Layer 3 of a small transformer language model trained on English Wikipedia (11 layers, counted from 0, width 128).
Take only the direct path to the model's output, skipping the later layers: a vector added to the residual stream pushes a token's score in proportion to its dot product with that token's output vector.

Output vectors of the tokens that the questions are about. A number n stands for (n - 500) times 0.0092.
"lin": 485 482 544 628 592 575 473 570 396 441 678 443 505 582 491 381 348 530 534 482 495 394 616 365 486 471 662 418 277 505 586 387 528 576 795 507 557 486 728 511 301 638 331 380 610 361 442 364 640 357 514 407 476 366 645 390 470 250 691 548 507 493 548 465 510 707 677 722 467 411 542 517 460 399 571 472 596 567 494 444 495 513 369 565 805 585 567 351 508 320 429 346 333 496 561 634 520 519 653 293 459 509 185 392 454 464 512 463 362 637 408 573 535 454 416 476 587 483 391 502 655 547 586 584 469 515 597 664
"iv": 204 533 689 596 461 540 524 871 352 374 560 641 576 438 360 482 605 562 526 673 866 418 598 446 492 575 542 351 491 523 526 565 700 345 417 342 763 437 753 469 684 584 565 508 468 321 533 236 491 362 562 431 347 503 496 526 429 470 619 656 513 534 564 496 315 608 465 569 382 741 676 476 526 531 689 359 484 503 529 611 463 657 726 584 511 248 511 578 422 433 565 494 354 322 581 449 640 270 580 425 466 573 477 514 440 329 565 530 467 309 325 650 534 374 473 444 514 448 417 434 650 107 511 441 419 492 375 356
"day": 646 673 856 318 351 272 391 659 510 512 784 726 565 661 396 310 618 360 425 483 567 347 502 848 363 500 366 631 467 431 529 371 685 593 589 475 747 494 599 348 449 486 69 538 638 418 478 721 151 672 502 510 603 759 571 686 566 214 301 418 474 397 588 354 396 462 683 526 574 355 123 482 583 426 601 667 702 576 417 452 394 562 744 334 555 675 564 328 442 376 442 479 271 486 757 325 412 509 449 528 571 545 543 463 786 346 528 576 775 486 315 739 331 319 580 566 453 626 363 299 341 407 378 542 454 503 567 416
"V": 257 621 454 543 454 539 490 484 513 573 565 504 577 530 638 548 574 617 459 504 621 505 558 211 440 400 603 634 556 426 382 466 652 598 710 678 473 435 420 488 559 306 509 499 332 479 530 514 624 599 507 480 314 635 475 677 643 499 515 485 508 572 624 408 404 413 461 468 485 669 474 396 508 396 527 594 482 425 695 434 493 595 678 440 508 474 431 512 464 303 386 309 463 548 558 485 447 328 468 565 455 456 508 489 554 532 681 310 476 463 533 368 505 368 531 468 580 460 583 391 366 420 344 610 443 675 515 634
"ized": 427 432 794 577 493 778 527 695 546 381 509 385 558 409 613 541 303 536 321 698 386 689 624 437 567 750 369 535 240 456 393 687 533 429 365 502 587 661 733 509 401 557 442 274 562 406 669 541 377 341 311 378 568 672 378 827 540 488 341 251 519 682 587 556 567 585 446 506 536 534 510 455 383 551 356 771 486 643 607 460 324 551 422 582 882 472 350 425 451 587 758 435 616 557 591 445 580 366 566 476 355 447 288 679 431 178 569 334 482 422 314 533 241 514 537 437 494 356 424 506 437 617 560 428 340 498 605 495
"hop": 343 734 711 463 675 781 244 598 451 433 375 579 469 668 324 278 728 461 589 630 663 620 622 594 382 452 450 415 538 457 348 592 495 408 427 517 604 606 735 548 465 471 406 429 303 417 519 549 534 224 536 391 617 643 504 648 559 38 684 333 508 710 637 235 352 633 541 610 632 495 123 419 480 419 427 484 677 759 641 393 491 561 590 298 802 625 496 414 451 372 463 343 432 343 622 500 563 604 380 391 509 417 378 456 717 375 596 231 578 601 728 608 620 409 532 598 504 586 542 535 483 330 384 169 455 484 504 474
"ified": 393 745 653 540 469 604 304 790 388 541 700 560 684 337 494 384 409 418 303 593 451 490 623 369 243 704 422 589 271 386 508 707 560 398 397 610 725 742 974 570 627 590 328 358 425 320 357 639 414 221 572 469 459 405 442 527 395 342 420 341 514 508 399 558 516 879 513 455 349 488 444 345 495 410 471 304 673 635 665 473 490 755 609 430 671 361 416 695 289 416 706 498 454 378 504 525 609 466 462 200 347 811 432 743 594 274 760 513 469 676 509 561 349 595 607 668 452 424 378 508 366 610 765 177 229 544 320 592
"ious": 638 325 749 492 753 344 362 665 277 428 572 408 542 491 415 321 392 378 222 534 432 552 728 298 584 630 642 569 570 342 426 595 376 521 303 727 740 579 709 469 542 718 485 118 315 270 336 349 152 314 450 618 236 631 638 639 372 418 383 624 518 489 524 410 695 597 549 540 675 484 554 234 377 621 446 256 558 403 747 330 456 624 678 589 532 673 372 720 883 481 692 507 262 201 684 270 480 741 541 450 491 892 353 724 597 350 460 478 568 798 572 525 439 774 513 272 661 443 439 356 394 419 501 160 480 610 568 616
" episode": 397 500 448 231 760 400 313 466 569 547 372 478 657 602 605 268 520 603 453 380 671 575 519 557 517 725 467 598 362 503 630 378 335 285 465 618 464 396 530 542 592 687 491 133 334 399 386 772 383 414 529 543 746 629 546 582 656 378 382 457 505 529 570 460 621 409 431 632 668 409 424 519 500 626 318 524 517 453 551 413 417 447 465 625 488 655 359 579 371 348 446 512 467 679 537 227 699 373 427 545 288 540 349 593 583 601 518 457 712 603 549 482 499 769 597 603 332 559 490 575 545 415 461 371 480 602 400 542
"ous": 403 747 478 521 760 436 669 844 464 421 562 308 410 517 576 588 499 450 179 484 466 445 782 411 458 459 422 756 310 503 574 392 842 507 448 697 553 491 540 578 380 734 552 393 643 557 304 698 419 272 636 315 461 604 437 809 433 596 477 518 509 477 456 612 364 494 414 626 621 372 586 196 208 676 517 541 357 404 608 651 597 434 252 379 472 611 559 571 519 600 774 270 484 585 392 423 376 431 264 494 573 552 355 690 344 431 895 508 555 633 333 499 405 513 570 320 503 560 396 697 370 519 466 384 488 474 334 269
"tin": 336 597 579 526 596 456 523 713 513 486 626 299 528 679 356 346 395 476 641 580 616 674 588 510 495 529 419 712 530 571 556 243 484 446 844 453 712 712 557 563 663 377 560 312 458 275 532 584 371 571 502 441 487 516 456 592 616 599 713 346 514 332 339 495 439 744 381 597 581 710 534 453 438 339 531 375 421 641 558 457 180 617 638 681 502 737 495 413 470 519 405 411 289 400 823 446 545 622 405 301 566 577 471 502 640 373 351 395 665 398 329 525 261 532 432 207 539 372 415 428 729 488 272 540 549 387 405 436
" (": 595 510 669 523 463 352 442 367 559 555 410 509 463 451 531 588 482 446 586 565 500 360 565 622 628 432 580 456 480 467 445 622 425 478 474 450 529 495 359 428 443 357 548 554 500 557 611 503 642 626 616 509 483 491 418 350 595 616 556 564 488 463 445 561 606 363 574 462 397 700 420 518 415 559 420 609 456 564 561 600 459 401 412 450 461 511 523 476 425 631 338 580 678 457 421 608 473 521 460 611 503 439 473 449 427 481 619 587 374 441 508 563 488 492 486 436 392 498 534 556 420 580 553 540 437 289 584 370
" India": 424 467 774 362 396 642 541 502 475 451 607 346 496 645 385 557 648 667 518 737 280 547 502 403 359 490 562 437 498 440 606 536 603 497 788 525 509 486 451 388 522 572 433 645 702 493 509 489 370 372 520 377 440 537 411 592 467 386 403 436 510 449 533 408 408 491 572 753 512 234 357 625 655 684 429 437 482 521 468 502 294 541 631 490 432 596 481 459 253 495 581 522 450 526 573 361 325 505 490 647 246 408 429 657 535 348 676 470 588 464 432 589 592 591 586 385 404 674 570 685 483 409 528 333 342 554 469 647
" 2022": 545 582 490 354 506 509 494 492 391 535 335 430 700 495 620 510 442 605 351 561 620 462 483 449 487 594 475 538 374 305 695 592 535 580 530 454 563 525 685 402 551 562 532 485 515 382 447 515 262 421 439 364 423 540 467 447 682 403 380 497 516 474 535 509 532 462 629 481 479 384 598 571 554 695 586 619 523 423 485 509 291 515 615 468 627 730 524 700 350 452 584 446 370 601 483 602 500 396 480 327 354 427 489 558 547 402 423 536 660 474 392 400 512 472 558 562 479 482 550 615 508 430 443 515 458 514 390 610
"g": 646 370 355 584 375 418 694 680 471 702 534 429 447 553 609 463 358 375 454 583 464 461 429 558 485 714 425 511 369 597 624 572 511 609 560 494 594 357 474 418 375 662 441 477 380 560 512 392 549 589 519 288 629 418 440 374 368 676 469 515 478 516 482 386 488 373 587 697 476 611 460 390 476 452 477 359 338 514 473 206 306 611 562 505 562 445 453 614 556 654 429 284 384 426 571 574 580 626 690 590 524 522 627 422 514 427 272 637 446 579 494 494 500 528 586 684 544 528 335 464 571 488 521 454 573 475 597 574
"er": 494 436 485 451 579 355 348 697 397 458 670 551 393 385 320 552 378 559 336 423 553 251 495 489 710 315 541 347 567 624 404 558 558 496 426 421 560 573 347 585 732 434 538 601 687 639 549 858 557 362 362 658 681 343 465 651 388 254 473 655 502 514 723 524 357 393 601 635 396 505 312 415 371 553 445 578 466 415 394 388 587 607 411 745 524 355 445 542 534 563 547 510 253 551 455 602 336 384 493 535 617 505 494 345 368 715 581 540 557 555 292 439 591 374 468 549 586 517 352 518 525 710 644 590 450 519 626 539
"ter": 466 486 374 453 658 592 607 607 595 461 506 474 494 502 594 408 409 351 751 441 652 511 528 432 611 733 621 621 444 540 466 604 456 381 492 362 740 817 383 458 516 689 358 432 544 169 646 675 566 708 448 484 627 304 368 594 620 427 531 450 509 477 453 650 202 694 466 702 313 382 630 378 288 523 651 406 662 343 439 295 511 502 669 743 361 660 582 637 554 555 474 430 290 488 739 411 367 429 521 459 533 360 179 477 668 383 624 347 488 811 455 542 707 312 451 568 398 457 393 306 573 337 311 274 639 426 423 480
"ak": 312 456 384 451 454 779 721 497 334 558 608 437 554 563 478 606 540 576 341 463 584 528 641 580 431 485 371 358 630 532 339 488 684 482 587 628 752 456 594 507 478 772 557 401 518 584 501 537 504 505 421 541 677 325 664 609 475 508 588 312 492 527 449 371 546 476 455 406 516 485 389 507 358 299 414 504 381 470 567 367 446 653 459 618 386 466 285 396 564 533 484 433 314 397 619 668 577 637 419 546 332 542 448 583 497 512 585 449 495 413 626 549 527 578 355 248 444 482 412 447 670 483 636 397 393 738 540 492
"ment": 601 581 581 490 418 436 389 977 202 334 390 537 496 372 694 402 419 451 500 307 468 373 614 456 920 542 533 741 634 485 741 461 489 418 416 653 550 674 650 536 536 621 430 339 680 446 349 435 529 493 417 628 569 862 539 618 572 676 193 445 498 438 643 441 108 617 393 379 704 532 442 509 419 654 568 344 550 222 494 666 577 547 304 356 308 387 661 766 258 454 403 445 515 480 654 488 324 351 581 450 636 399 203 775 669 352 668 354 529 372 465 409 547 536 391 273 500 798 353 716 689 320 627 449 403 399 474 459
" government": 455 462 744 606 605 611 412 569 420 427 493 472 499 743 444 435 626 478 413 563 552 604 500 388 499 517 350 412 281 362 710 415 448 466 540 656 650 521 502 477 470 586 455 603 476 537 466 378 318 438 534 392 601 413 564 613 443 628 313 435 508 522 739 532 378 634 518 592 741 380 269 659 518 689 374 430 720 320 463 496 419 482 715 494 550 472 293 519 494 502 566 531 445 390 468 518 374 403 431 482 401 510 461 638 499 219 616 276 672 435 425 490 580 563 573 610 560 570 511 563 452 389 408 468 596 509 452 531
"ed": 549 541 516 564 471 419 640 755 508 525 617 495 478 430 696 495 422 471 477 424 302 316 564 574 530 571 539 608 689 506 360 590 693 378 414 553 658 627 589 531 405 789 512 534 677 362 450 556 612 349 366 583 477 505 402 581 365 239 351 681 488 598 664 429 557 586 625 443 512 693 429 459 269 348 320 260 495 556 398 551 695 505 255 575 854 216 448 460 565 562 661 523 314 505 525 610 652 634 521 607 452 491 318 515 423 647 557 516 367 492 491 219 437 402 475 537 512 563 350 368 396 377 594 487 294 349 653 469
" including": 416 444 683 313 641 636 557 429 543 448 471 363 653 702 465 378 660 545 546 506 538 446 524 500 422 609 480 583 430 472 665 573 634 469 734 572 424 521 508 393 485 626 326 400 498 498 525 639 356 578 465 305 264 657 629 450 471 331 676 524 507 634 792 518 392 719 449 577 736 442 222 608 592 400 472 553 423 531 651 512 505 484 508 489 475 461 482 603 540 235 398 530 466 399 678 296 454 449 435 416 425 693 277 564 428 504 512 362 781 498 505 545 403 477 456 445 528 489 673 604 437 608 294 224 354 419 431 428
"ke": 636 572 525 582 489 571 413 541 384 644 528 599 494 734 329 384 417 393 689 364 624 467 529 622 372 320 326 617 551 548 452 468 481 452 330 521 604 575 565 580 489 561 360 314 547 283 598 640 633 571 491 353 623 651 862 741 381 573 432 525 499 494 353 420 289 648 522 437 692 505 424 523 314 238 419 677 639 359 532 521 368 390 556 607 419 441 576 402 530 554 431 303 422 645 584 525 637 504 521 501 397 604 322 419 714 393 546 342 345 581 397 504 572 430 495 554 487 469 337 594 681 586 397 565 401 487 494 541
"ry": 181 602 476 598 701 651 513 586 316 550 493 638 394 391 296 493 694 597 346 411 287 564 591 600 569 485 689 262 417 423 548 445 438 427 758 468 602 365 723 497 411 665 293 562 432 367 486 549 521 352 686 559 453 552 613 409 367 639 559 554 486 678 473 476 340 517 694 714 493 467 557 346 386 459 423 710 446 121 693 608 501 517 435 514 682 395 365 555 480 353 501 508 320 493 680 265 469 268 624 450 501 502 545 463 411 464 406 716 458 692 568 624 625 560 441 411 585 551 403 462 506 530 479 337 632 398 500 656
"ě": 357 535 477 413 496 700 356 648 436 444 349 551 490 579 371 444 497 565 349 639 485 795 762 360 372 583 445 434 391 509 350 505 872 597 715 465 736 667 675 516 595 556 509 407 367 356 588 567 603 453 684 343 384 449 624 445 501 500 414 449 505 372 350 429 454 476 241 459 448 411 485 604 672 652 596 260 532 298 866 375 422 496 567 667 654 538 453 751 512 381 634 369 369 470 773 546 387 303 213 467 393 795 446 603 666 411 509 582 546 283 363 312 361 593 632 467 430 422 545 568 616 351 408 292 591 512 432 694
" attack": 467 522 721 457 558 618 510 526 577 557 580 520 586 441 339 363 504 498 626 370 440 400 532 433 483 558 463 527 303 571 443 550 588 551 478 665 621 441 504 516 403 628 426 433 437 593 524 494 284 471 658 404 534 577 782 697 605 456 468 287 501 366 647 478 384 656 497 370 616 368 350 531 560 558 432 409 577 382 462 402 407 444 484 501 402 559 362 368 455 387 771 547 521 517 522 234 497 457 518 388 265 654 417 600 538 440 709 467 437 477 536 624 663 666 506 622 465 524 567 533 560 400 455 527 585 321 486 506
"unt": 623 573 705 545 423 450 622 670 282 468 529 485 466 656 438 592 377 528 560 642 421 575 597 217 400 561 708 557 230 579 473 585 538 715 553 426 514 411 743 476 353 595 415 222 213 355 528 533 575 371 465 317 491 610 548 638 636 403 348 128 507 598 488 440 605 531 449 317 331 389 586 465 554 415 463 725 650 242 528 554 662 644 648 632 454 450 535 553 545 428 419 273 294 286 631 652 350 637 660 523 536 407 518 468 460 351 495 428 443 433 430 619 553 614 665 334 510 532 431 728 595 603 540 428 649 691 262 503

Each question shows what one neuron of this layer's MLP adds at an activation of 1. A number n stands for (n - 500) times 0.00067.

n58: 505 335 473 503 549 460 566 556 514 538 592 624 444 439 497 374 633 403 357 532 640 655 387 529 488 469 443 466 381 513 438 545 704 603 547 555 400 554 486 474 482 320 373 352 520 509 497 566 681 403 391 590 533 357 483 577 575 478 503 559 518 476 604 511 351 408 521 460 550 603 464 584 558 479 447 486 464 570 356 569 559 463 321 574 399 533 447 595 649 532 343 437 450 325 424 565 398 446 660 600 463 483 581 475 579 472 428 726 327 558 395 660 511 480 555 749 580 366 542 707 426 645 449 298 608 506 593 410
Which three tokens does it push up most, strongest first? "er", "g", "unt"

n138: 540 566 500 544 345 683 626 432 574 424 496 521 386 538 596 543 689 487 627 543 648 448 428 626 357 562 517 560 349 398 325 517 341 335 305 381 461 582 530 590 638 460 544 609 516 322 629 615 515 587 393 513 316 594 546 432 335 643 572 541 270 543 380 365 438 454 430 549 383 469 434 431 417 383 554 442 654 308 292 641 345 625 466 513 491 534 535 439 462 769 363 723 379 450 542 477 518 481 607 320 578 474 527 439 782 706 517 543 562 452 450 475 701 513 361 486 538 545 527 444 592 682 321 507 697 500 545 280
Which of these tokens does it push up most? "ter"

n92: 601 392 654 518 429 451 488 543 357 636 696 539 510 407 476 308 378 562 587 532 419 500 317 494 490 494 477 593 288 382 473 405 393 392 554 628 568 546 415 584 448 710 622 402 568 487 475 582 715 386 609 547 441 292 503 617 372 393 740 599 500 477 422 395 403 444 577 608 467 493 641 512 378 431 590 686 425 599 616 658 318 548 643 457 531 580 479 461 527 483 541 291 468 533 647 591 634 576 657 322 473 536 337 431 391 561 372 425 287 611 459 470 497 437 494 529 444 474 455 515 729 503 428 606 373 670 433 516
Which three tokens does it push up most, strongest first? "lin", "ke", "tin"

n126: 538 349 384 420 432 294 348 590 324 500 402 451 390 443 678 534 300 541 356 648 623 523 482 377 566 457 479 605 405 518 560 568 535 545 603 360 557 487 736 565 595 389 507 637 658 503 570 300 252 596 616 500 373 586 329 421 566 444 342 521 464 446 445 608 506 412 509 463 396 564 561 590 474 408 543 497 297 574 442 564 401 459 506 338 460 511 677 635 341 362 479 623 282 631 700 653 854 656 534 322 493 490 408 326 478 667 514 494 676 523 524 520 656 510 598 589 591 584 362 510 729 491 516 497 638 336 321 404
Which of these tokens does it push up most? " 2022"

n104: 363 497 351 645 753 434 611 537 406 128 568 392 663 467 412 404 514 339 383 487 393 675 375 615 631 419 629 500 560 609 544 623 493 416 333 598 486 664 559 469 593 486 520 402 463 535 373 471 503 319 309 311 756 622 687 555 392 359 539 504 625 851 472 643 552 603 550 438 569 496 312 383 332 385 619 187 400 425 273 632 490 580 455 479 534 500 397 513 467 474 549 472 587 416 594 460 504 379 542 580 470 577 490 540 464 361 510 639 450 533 642 595 480 514 541 532 644 535 453 529 646 484 516 376 716 555 366 590
Which of these tokens does it push down most? " ("

n94: 538 525 371 459 531 420 429 515 674 486 452 416 500 407 594 481 623 534 115 509 412 402 510 477 674 475 441 466 620 640 623 408 418 525 443 742 450 429 428 553 493 376 413 507 571 661 551 425 403 345 534 438 706 617 546 629 758 393 442 545 604 480 519 473 456 503 411 568 452 788 454 352 491 558 440 543 437 557 447 380 512 374 541 537 595 464 684 533 658 545 380 357 589 296 355 577 560 549 528 532 485 321 506 219 583 616 422 532 442 539 478 344 534 379 609 660 422 620 469 582 393 491 628 500 603 607 415 519
Which two tokens does it push up most, strongest first? "er", "g"

n135: 492 474 384 659 434 453 587 463 480 500 595 464 623 591 468 437 407 531 458 572 509 401 423 564 441 455 524 607 521 442 697 518 491 395 358 482 309 463 448 681 419 580 470 350 637 592 568 658 555 506 508 538 481 369 554 492 422 694 361 356 601 403 653 603 500 491 539 380 481 620 573 533 387 588 301 421 664 484 473 425 567 581 392 566 490 396 478 597 335 509 561 449 570 414 452 542 494 517 364 508 536 274 486 544 530 538 511 651 699 411 581 544 584 660 468 440 571 524 580 452 323 318 575 687 642 402 332 540
Which of these tokens does it push up most? "ment"

n157: 466 506 351 584 463 449 637 476 476 490 568 624 414 602 654 570 533 463 373 378 303 349 656 626 652 533 628 330 503 354 587 290 375 372 516 380 594 354 543 586 615 363 556 738 518 427 531 445 466 568 377 416 330 519 564 552 447 582 563 519 526 405 574 515 436 518 728 418 468 458 510 343 526 400 503 350 447 500 529 465 518 368 379 473 412 519 642 559 644 733 531 643 503 513 758 708 325 524 577 351 605 578 336 337 503 544 420 596 471 506 388 418 518 469 448 538 623 615 589 431 489 531 526 546 557 372 443 512
Which of these tokens does it push down most? " episode"

n44: 526 337 433 482 515 477 654 460 576 480 538 661 540 495 756 382 433 661 458 612 558 473 500 538 410 366 594 427 693 434 445 490 565 456 654 549 611 386 331 500 380 624 482 500 596 625 596 466 644 578 464 473 533 487 614 520 487 555 580 283 374 389 488 268 313 472 412 463 289 487 382 550 304 676 473 387 473 404 523 529 673 577 681 432 553 294 575 497 533 411 422 259 595 553 539 549 560 448 622 517 521 588 509 353 641 466 419 417 668 506 638 464 494 443 314 500 678 673 472 384 552 457 578 373 507 450 588 522
Which of these tokens does it push up most? "ak"

n87: 438 599 507 391 599 415 440 279 503 424 350 589 500 439 452 543 445 239 335 574 517 415 589 549 370 487 493 488 459 421 399 566 676 483 423 683 549 378 453 437 597 391 497 518 681 497 595 568 560 577 587 711 351 618 464 369 612 650 438 687 589 550 497 487 506 261 418 543 506 507 706 450 573 466 510 334 554 497 239 593 442 418 456 553 577 733 756 497 405 613 580 366 392 751 413 477 215 481 497 618 594 416 493 628 575 638 311 460 600 240 389 586 458 550 626 303 491 515 506 581 433 565 463 696 642 560 432 550
Which of these tokens does it push down most? "ified"

n12: 385 573 478 487 381 506 356 490 648 500 597 235 508 583 504 493 697 623 697 552 332 538 562 389 496 617 573 558 500 441 252 430 364 561 678 418 385 339 344 694 694 451 497 577 626 435 608 399 609 496 510 440 678 568 462 405 515 449 362 561 583 441 542 439 580 468 284 455 466 636 344 610 537 366 415 714 527 570 556 394 356 603 741 507 572 409 463 558 443 427 489 285 597 635 189 545 674 390 447 497 785 565 330 507 507 585 472 367 504 446 571 409 321 596 567 526 463 400 817 421 555 438 323 486 678 662 503 454
Which of these tokens does it push up most? "V"

n102: 503 571 426 538 546 434 382 576 366 609 596 581 406 334 517 667 579 506 420 647 310 405 529 546 516 479 519 293 432 404 488 395 477 522 500 582 534 475 440 537 529 466 613 364 340 465 497 388 701 660 561 645 571 440 605 589 395 483 481 685 437 317 581 473 430 444 477 512 470 663 434 603 548 422 584 439 656 607 603 477 445 529 474 615 467 590 404 394 390 503 528 619 478 331 314 573 530 415 898 689 278 690 362 440 503 649 463 314 539 542 531 625 479 582 478 490 453 423 489 451 520 283 485 404 510 560 482 397
Which of these tokens does it push up most? "iv"

n189: 299 458 652 321 516 575 712 577 458 314 678 617 412 471 485 572 391 396 476 612 361 487 551 698 584 413 558 417 459 483 567 744 336 713 404 285 630 542 701 484 391 441 535 604 529 713 430 425 330 421 471 627 484 497 688 400 383 395 476 439 546 240 359 589 407 421 512 399 560 521 441 550 302 661 468 644 408 544 709 408 478 447 411 637 471 510 538 557 484 378 490 602 497 503 276 436 725 577 513 595 494 490 408 494 701 375 431 572 622 481 593 403 452 527 461 715 566 506 574 491 434 503 378 389 432 479 391 454
Which of these tokens does it push down most? "V"

n245: 696 550 438 629 460 325 433 461 700 511 585 617 604 456 600 687 516 510 524 602 302 569 323 643 372 428 276 543 410 468 621 394 472 388 558 468 427 616 658 557 503 533 558 485 699 462 575 532 619 588 487 443 625 310 599 437 504 456 607 600 575 397 312 792 648 363 521 460 471 447 648 424 596 491 400 415 377 609 375 493 500 661 569 323 575 528 523 461 439 397 405 500 630 546 268 736 680 382 544 494 500 415 412 558 551 537 316 543 628 396 449 446 556 660 460 455 532 702 506 487 432 263 481 644 393 392 536 241
Which of these tokens does it push down most? "ious"

n90: 470 602 357 580 456 527 576 367 595 352 334 529 500 577 503 568 514 576 561 426 372 480 299 423 618 393 435 575 655 453 757 457 540 575 467 597 351 494 373 438 368 330 531 580 424 291 418 585 358 649 463 617 424 389 439 455 551 386 497 533 645 475 689 594 605 632 430 450 469 444 596 442 545 492 591 439 469 599 487 653 546 508 575 506 447 470 409 332 326 461 640 445 653 478 299 532 636 413 547 519 497 431 607 326 584 490 512 508 613 608 551 353 468 476 665 451 688 524 577 486 370 508 505 638 591 579 420 636
Which of these tokens does it push up most? "V"

n24: 461 382 543 359 345 600 426 396 473 397 174 430 404 507 333 530 388 409 664 461 431 459 471 464 345 347 671 551 555 546 511 474 517 455 621 538 472 381 377 525 512 558 497 579 503 549 469 443 389 655 652 579 644 421 583 430 618 515 534 557 411 386 338 551 505 478 533 486 426 448 611 745 463 565 589 508 530 515 491 477 654 519 547 481 545 641 484 489 349 552 281 454 551 592 409 522 288 568 472 505 639 468 601 503 484 594 461 492 647 521 579 513 538 613 486 636 524 543 545 422 315 547 544 561 610 509 484 335
Which of these tokens does it push down most? "ized"

n36: 346 421 371 548 602 488 600 409 466 681 726 549 290 475 425 478 528 379 460 361 404 469 510 556 474 556 567 558 497 438 606 389 557 565 603 568 513 392 423 369 364 446 518 483 538 638 513 611 427 339 506 458 567 312 440 646 548 567 530 644 480 512 285 608 473 366 515 456 543 289 476 539 365 444 509 694 670 457 633 540 441 514 311 328 514 338 546 398 576 802 629 566 487 623 389 494 493 431 423 354 434 463 465 259 585 699 334 703 497 444 697 463 425 610 522 450 610 529 278 622 468 479 595 640 598 596 665 490
Which of these tokens does it push down most? "iv"

n107: 579 624 450 246 368 710 511 580 478 403 308 579 568 432 516 629 674 460 408 568 335 424 565 462 336 264 562 503 443 380 435 543 500 583 481 383 551 357 589 467 435 522 320 464 478 443 542 518 557 290 601 696 581 541 588 705 187 439 481 424 583 507 515 232 121 718 480 544 504 457 399 427 341 661 575 583 254 691 740 531 651 554 545 449 417 282 607 657 691 508 313 462 718 610 651 630 389 612 362 562 677 306 478 514 601 512 496 507 511 664 571 659 420 552 389 469 500 524 330 459 422 524 590 467 480 694 493 545
Which of these tokens does it push down most? "tin"

n171: 461 783 493 543 588 629 554 493 555 388 192 453 595 469 292 321 483 339 329 490 456 666 405 529 515 445 316 446 646 633 479 489 456 464 532 399 395 570 578 542 745 538 402 596 629 250 608 458 686 589 428 487 500 446 361 588 298 473 634 652 564 289 496 292 450 542 342 584 470 319 756 503 439 369 218 383 395 510 320 397 596 437 626 560 506 584 446 452 456 515 504 650 507 714 663 465 277 400 461 645 390 538 610 606 530 585 595 373 474 616 650 594 576 693 395 449 567 490 490 530 760 579 526 560 670 481 342 472
Which of these tokens does it push down most? "day"

n253: 697 521 407 642 350 322 459 641 293 763 357 477 496 428 696 436 521 561 701 424 746 532 586 403 363 412 500 575 481 671 613 424 335 664 311 534 593 814 547 489 463 386 417 425 504 504 485 474 356 538 454 626 569 398 550 613 344 647 511 419 615 534 540 392 571 403 572 404 576 575 371 401 325 386 472 331 601 591 443 545 416 380 598 571 355 741 625 483 600 685 380 407 551 427 579 444 704 366 529 651 560 514 554 94 537 453 504 391 493 656 562 541 363 471 478 590 555 503 367 326 381 674 369 514 662 585 328 529
Which of these tokens does it push down most? " India"

n50: 669 569 341 352 594 516 527 253 507 546 651 403 425 503 582 416 387 420 504 688 616 483 410 471 489 401 467 605 518 426 562 540 733 475 521 444 483 417 391 416 631 441 490 401 718 547 701 315 293 724 602 222 437 557 389 453 682 639 637 421 623 451 703 612 536 360 490 410 540 416 706 464 547 532 726 531 605 497 414 656 316 485 457 437 350 482 497 564 630 488 588 634 560 567 371 558 444 414 387 415 268 581 352 595 464 477 465 465 333 253 472 660 548 461 336 442 374 245 620 360 587 507 682 538 485 706 439 546
Which of these tokens does it push up most? " 2022"

n29: 372 478 384 518 478 391 470 343 566 507 468 345 490 472 610 596 594 334 434 494 381 513 331 506 507 412 517 506 602 579 453 581 437 679 681 497 684 560 754 414 500 697 644 364 570 655 611 297 468 416 313 394 427 614 348 546 302 666 573 461 418 638 442 515 548 302 579 557 405 503 591 509 500 527 444 469 553 268 401 613 562 684 554 529 569 500 611 522 543 511 422 258 546 486 413 741 555 450 445 383 366 556 755 358 485 441 474 379 410 543 503 457 656 484 503 410 537 506 514 646 406 589 569 545 542 668 297 413
Which of these tokens does it push down most? "day"

n201: 562 580 593 469 437 343 401 359 735 357 330 536 475 400 507 400 589 450 590 543 417 612 618 379 493 474 493 530 255 647 582 310 479 405 463 457 427 417 645 657 371 560 446 610 493 417 548 641 506 465 428 494 644 286 573 605 536 411 441 462 414 425 463 600 594 450 485 743 500 234 549 547 558 640 239 713 419 630 568 298 520 575 519 537 512 441 400 283 602 643 544 566 544 661 440 513 238 516 389 675 542 432 426 594 449 694 500 559 479 358 615 286 546 429 376 660 643 573 449 488 537 525 653 577 588 529 246 540
Which two tokens does it push up most, strongest first? " episode", "er"

n214: 456 406 672 500 547 593 358 576 321 481 541 342 256 574 447 432 593 463 416 343 458 453 739 601 497 450 479 303 665 524 467 414 504 469 445 522 517 345 445 412 563 453 442 415 628 594 392 423 562 479 536 413 652 514 721 564 331 477 633 563 250 402 497 585 640 652 550 631 455 695 232 426 701 497 477 623 362 494 648 518 543 395 360 355 464 437 726 290 409 682 603 567 472 362 618 414 445 546 408 392 397 592 415 490 548 419 534 475 285 611 565 698 626 483 395 641 400 627 656 500 641 472 383 683 604 482 599 636
Which of these tokens does it push up most? "hop"

n97: 563 567 517 284 432 420 482 643 475 532 636 535 545 554 500 523 576 397 513 644 416 433 691 698 543 602 500 594 600 435 380 422 446 536 552 233 555 474 354 206 591 410 370 609 388 550 437 508 568 565 465 528 500 648 558 462 546 432 663 417 441 491 565 550 585 361 387 137 447 490 411 659 364 455 640 522 534 509 562 510 491 503 439 352 381 440 565 506 614 454 588 631 559 642 650 364 667 567 392 470 506 563 695 591 500 571 406 497 322 350 278 469 608 477 452 483 374 441 567 512 581 380 355 768 365 524 699 526
Which of these tokens does it push up most? "day"

n33: 617 470 500 244 390 489 721 500 521 493 463 462 470 500 507 579 527 412 620 432 475 386 510 474 633 305 545 670 522 492 419 487 554 460 413 698 643 558 445 448 650 552 474 667 612 427 415 408 508 616 440 576 661 503 555 560 533 531 468 749 379 328 681 432 483 457 643 323 585 449 432 361 521 557 358 560 509 644 428 573 554 419 448 558 429 522 497 458 567 608 630 535 612 408 403 527 569 626 577 506 350 438 457 663 399 590 433 429 293 615 581 523 317 475 381 583 418 436 503 437 302 654 480 488 210 457 515 337
Which two tokens does it push up most, strongest first? "ed", " ("

n3: 599 526 652 532 388 497 571 475 649 651 417 546 265 450 570 497 514 354 488 487 509 511 339 636 417 432 596 479 378 768 449 512 437 468 427 463 392 509 523 650 560 357 508 531 663 559 518 490 382 443 413 576 395 611 324 662 356 513 467 657 368 454 569 570 500 454 447 388 453 696 282 511 475 273 386 506 564 513 469 584 578 359 435 586 356 527 655 500 604 626 424 560 424 389 406 582 423 506 552 605 452 587 529 503 465 478 512 508 479 575 433 599 683 424 491 602 610 466 427 393 463 618 470 457 547 611 424 526
Which of these tokens does it push up most? "er"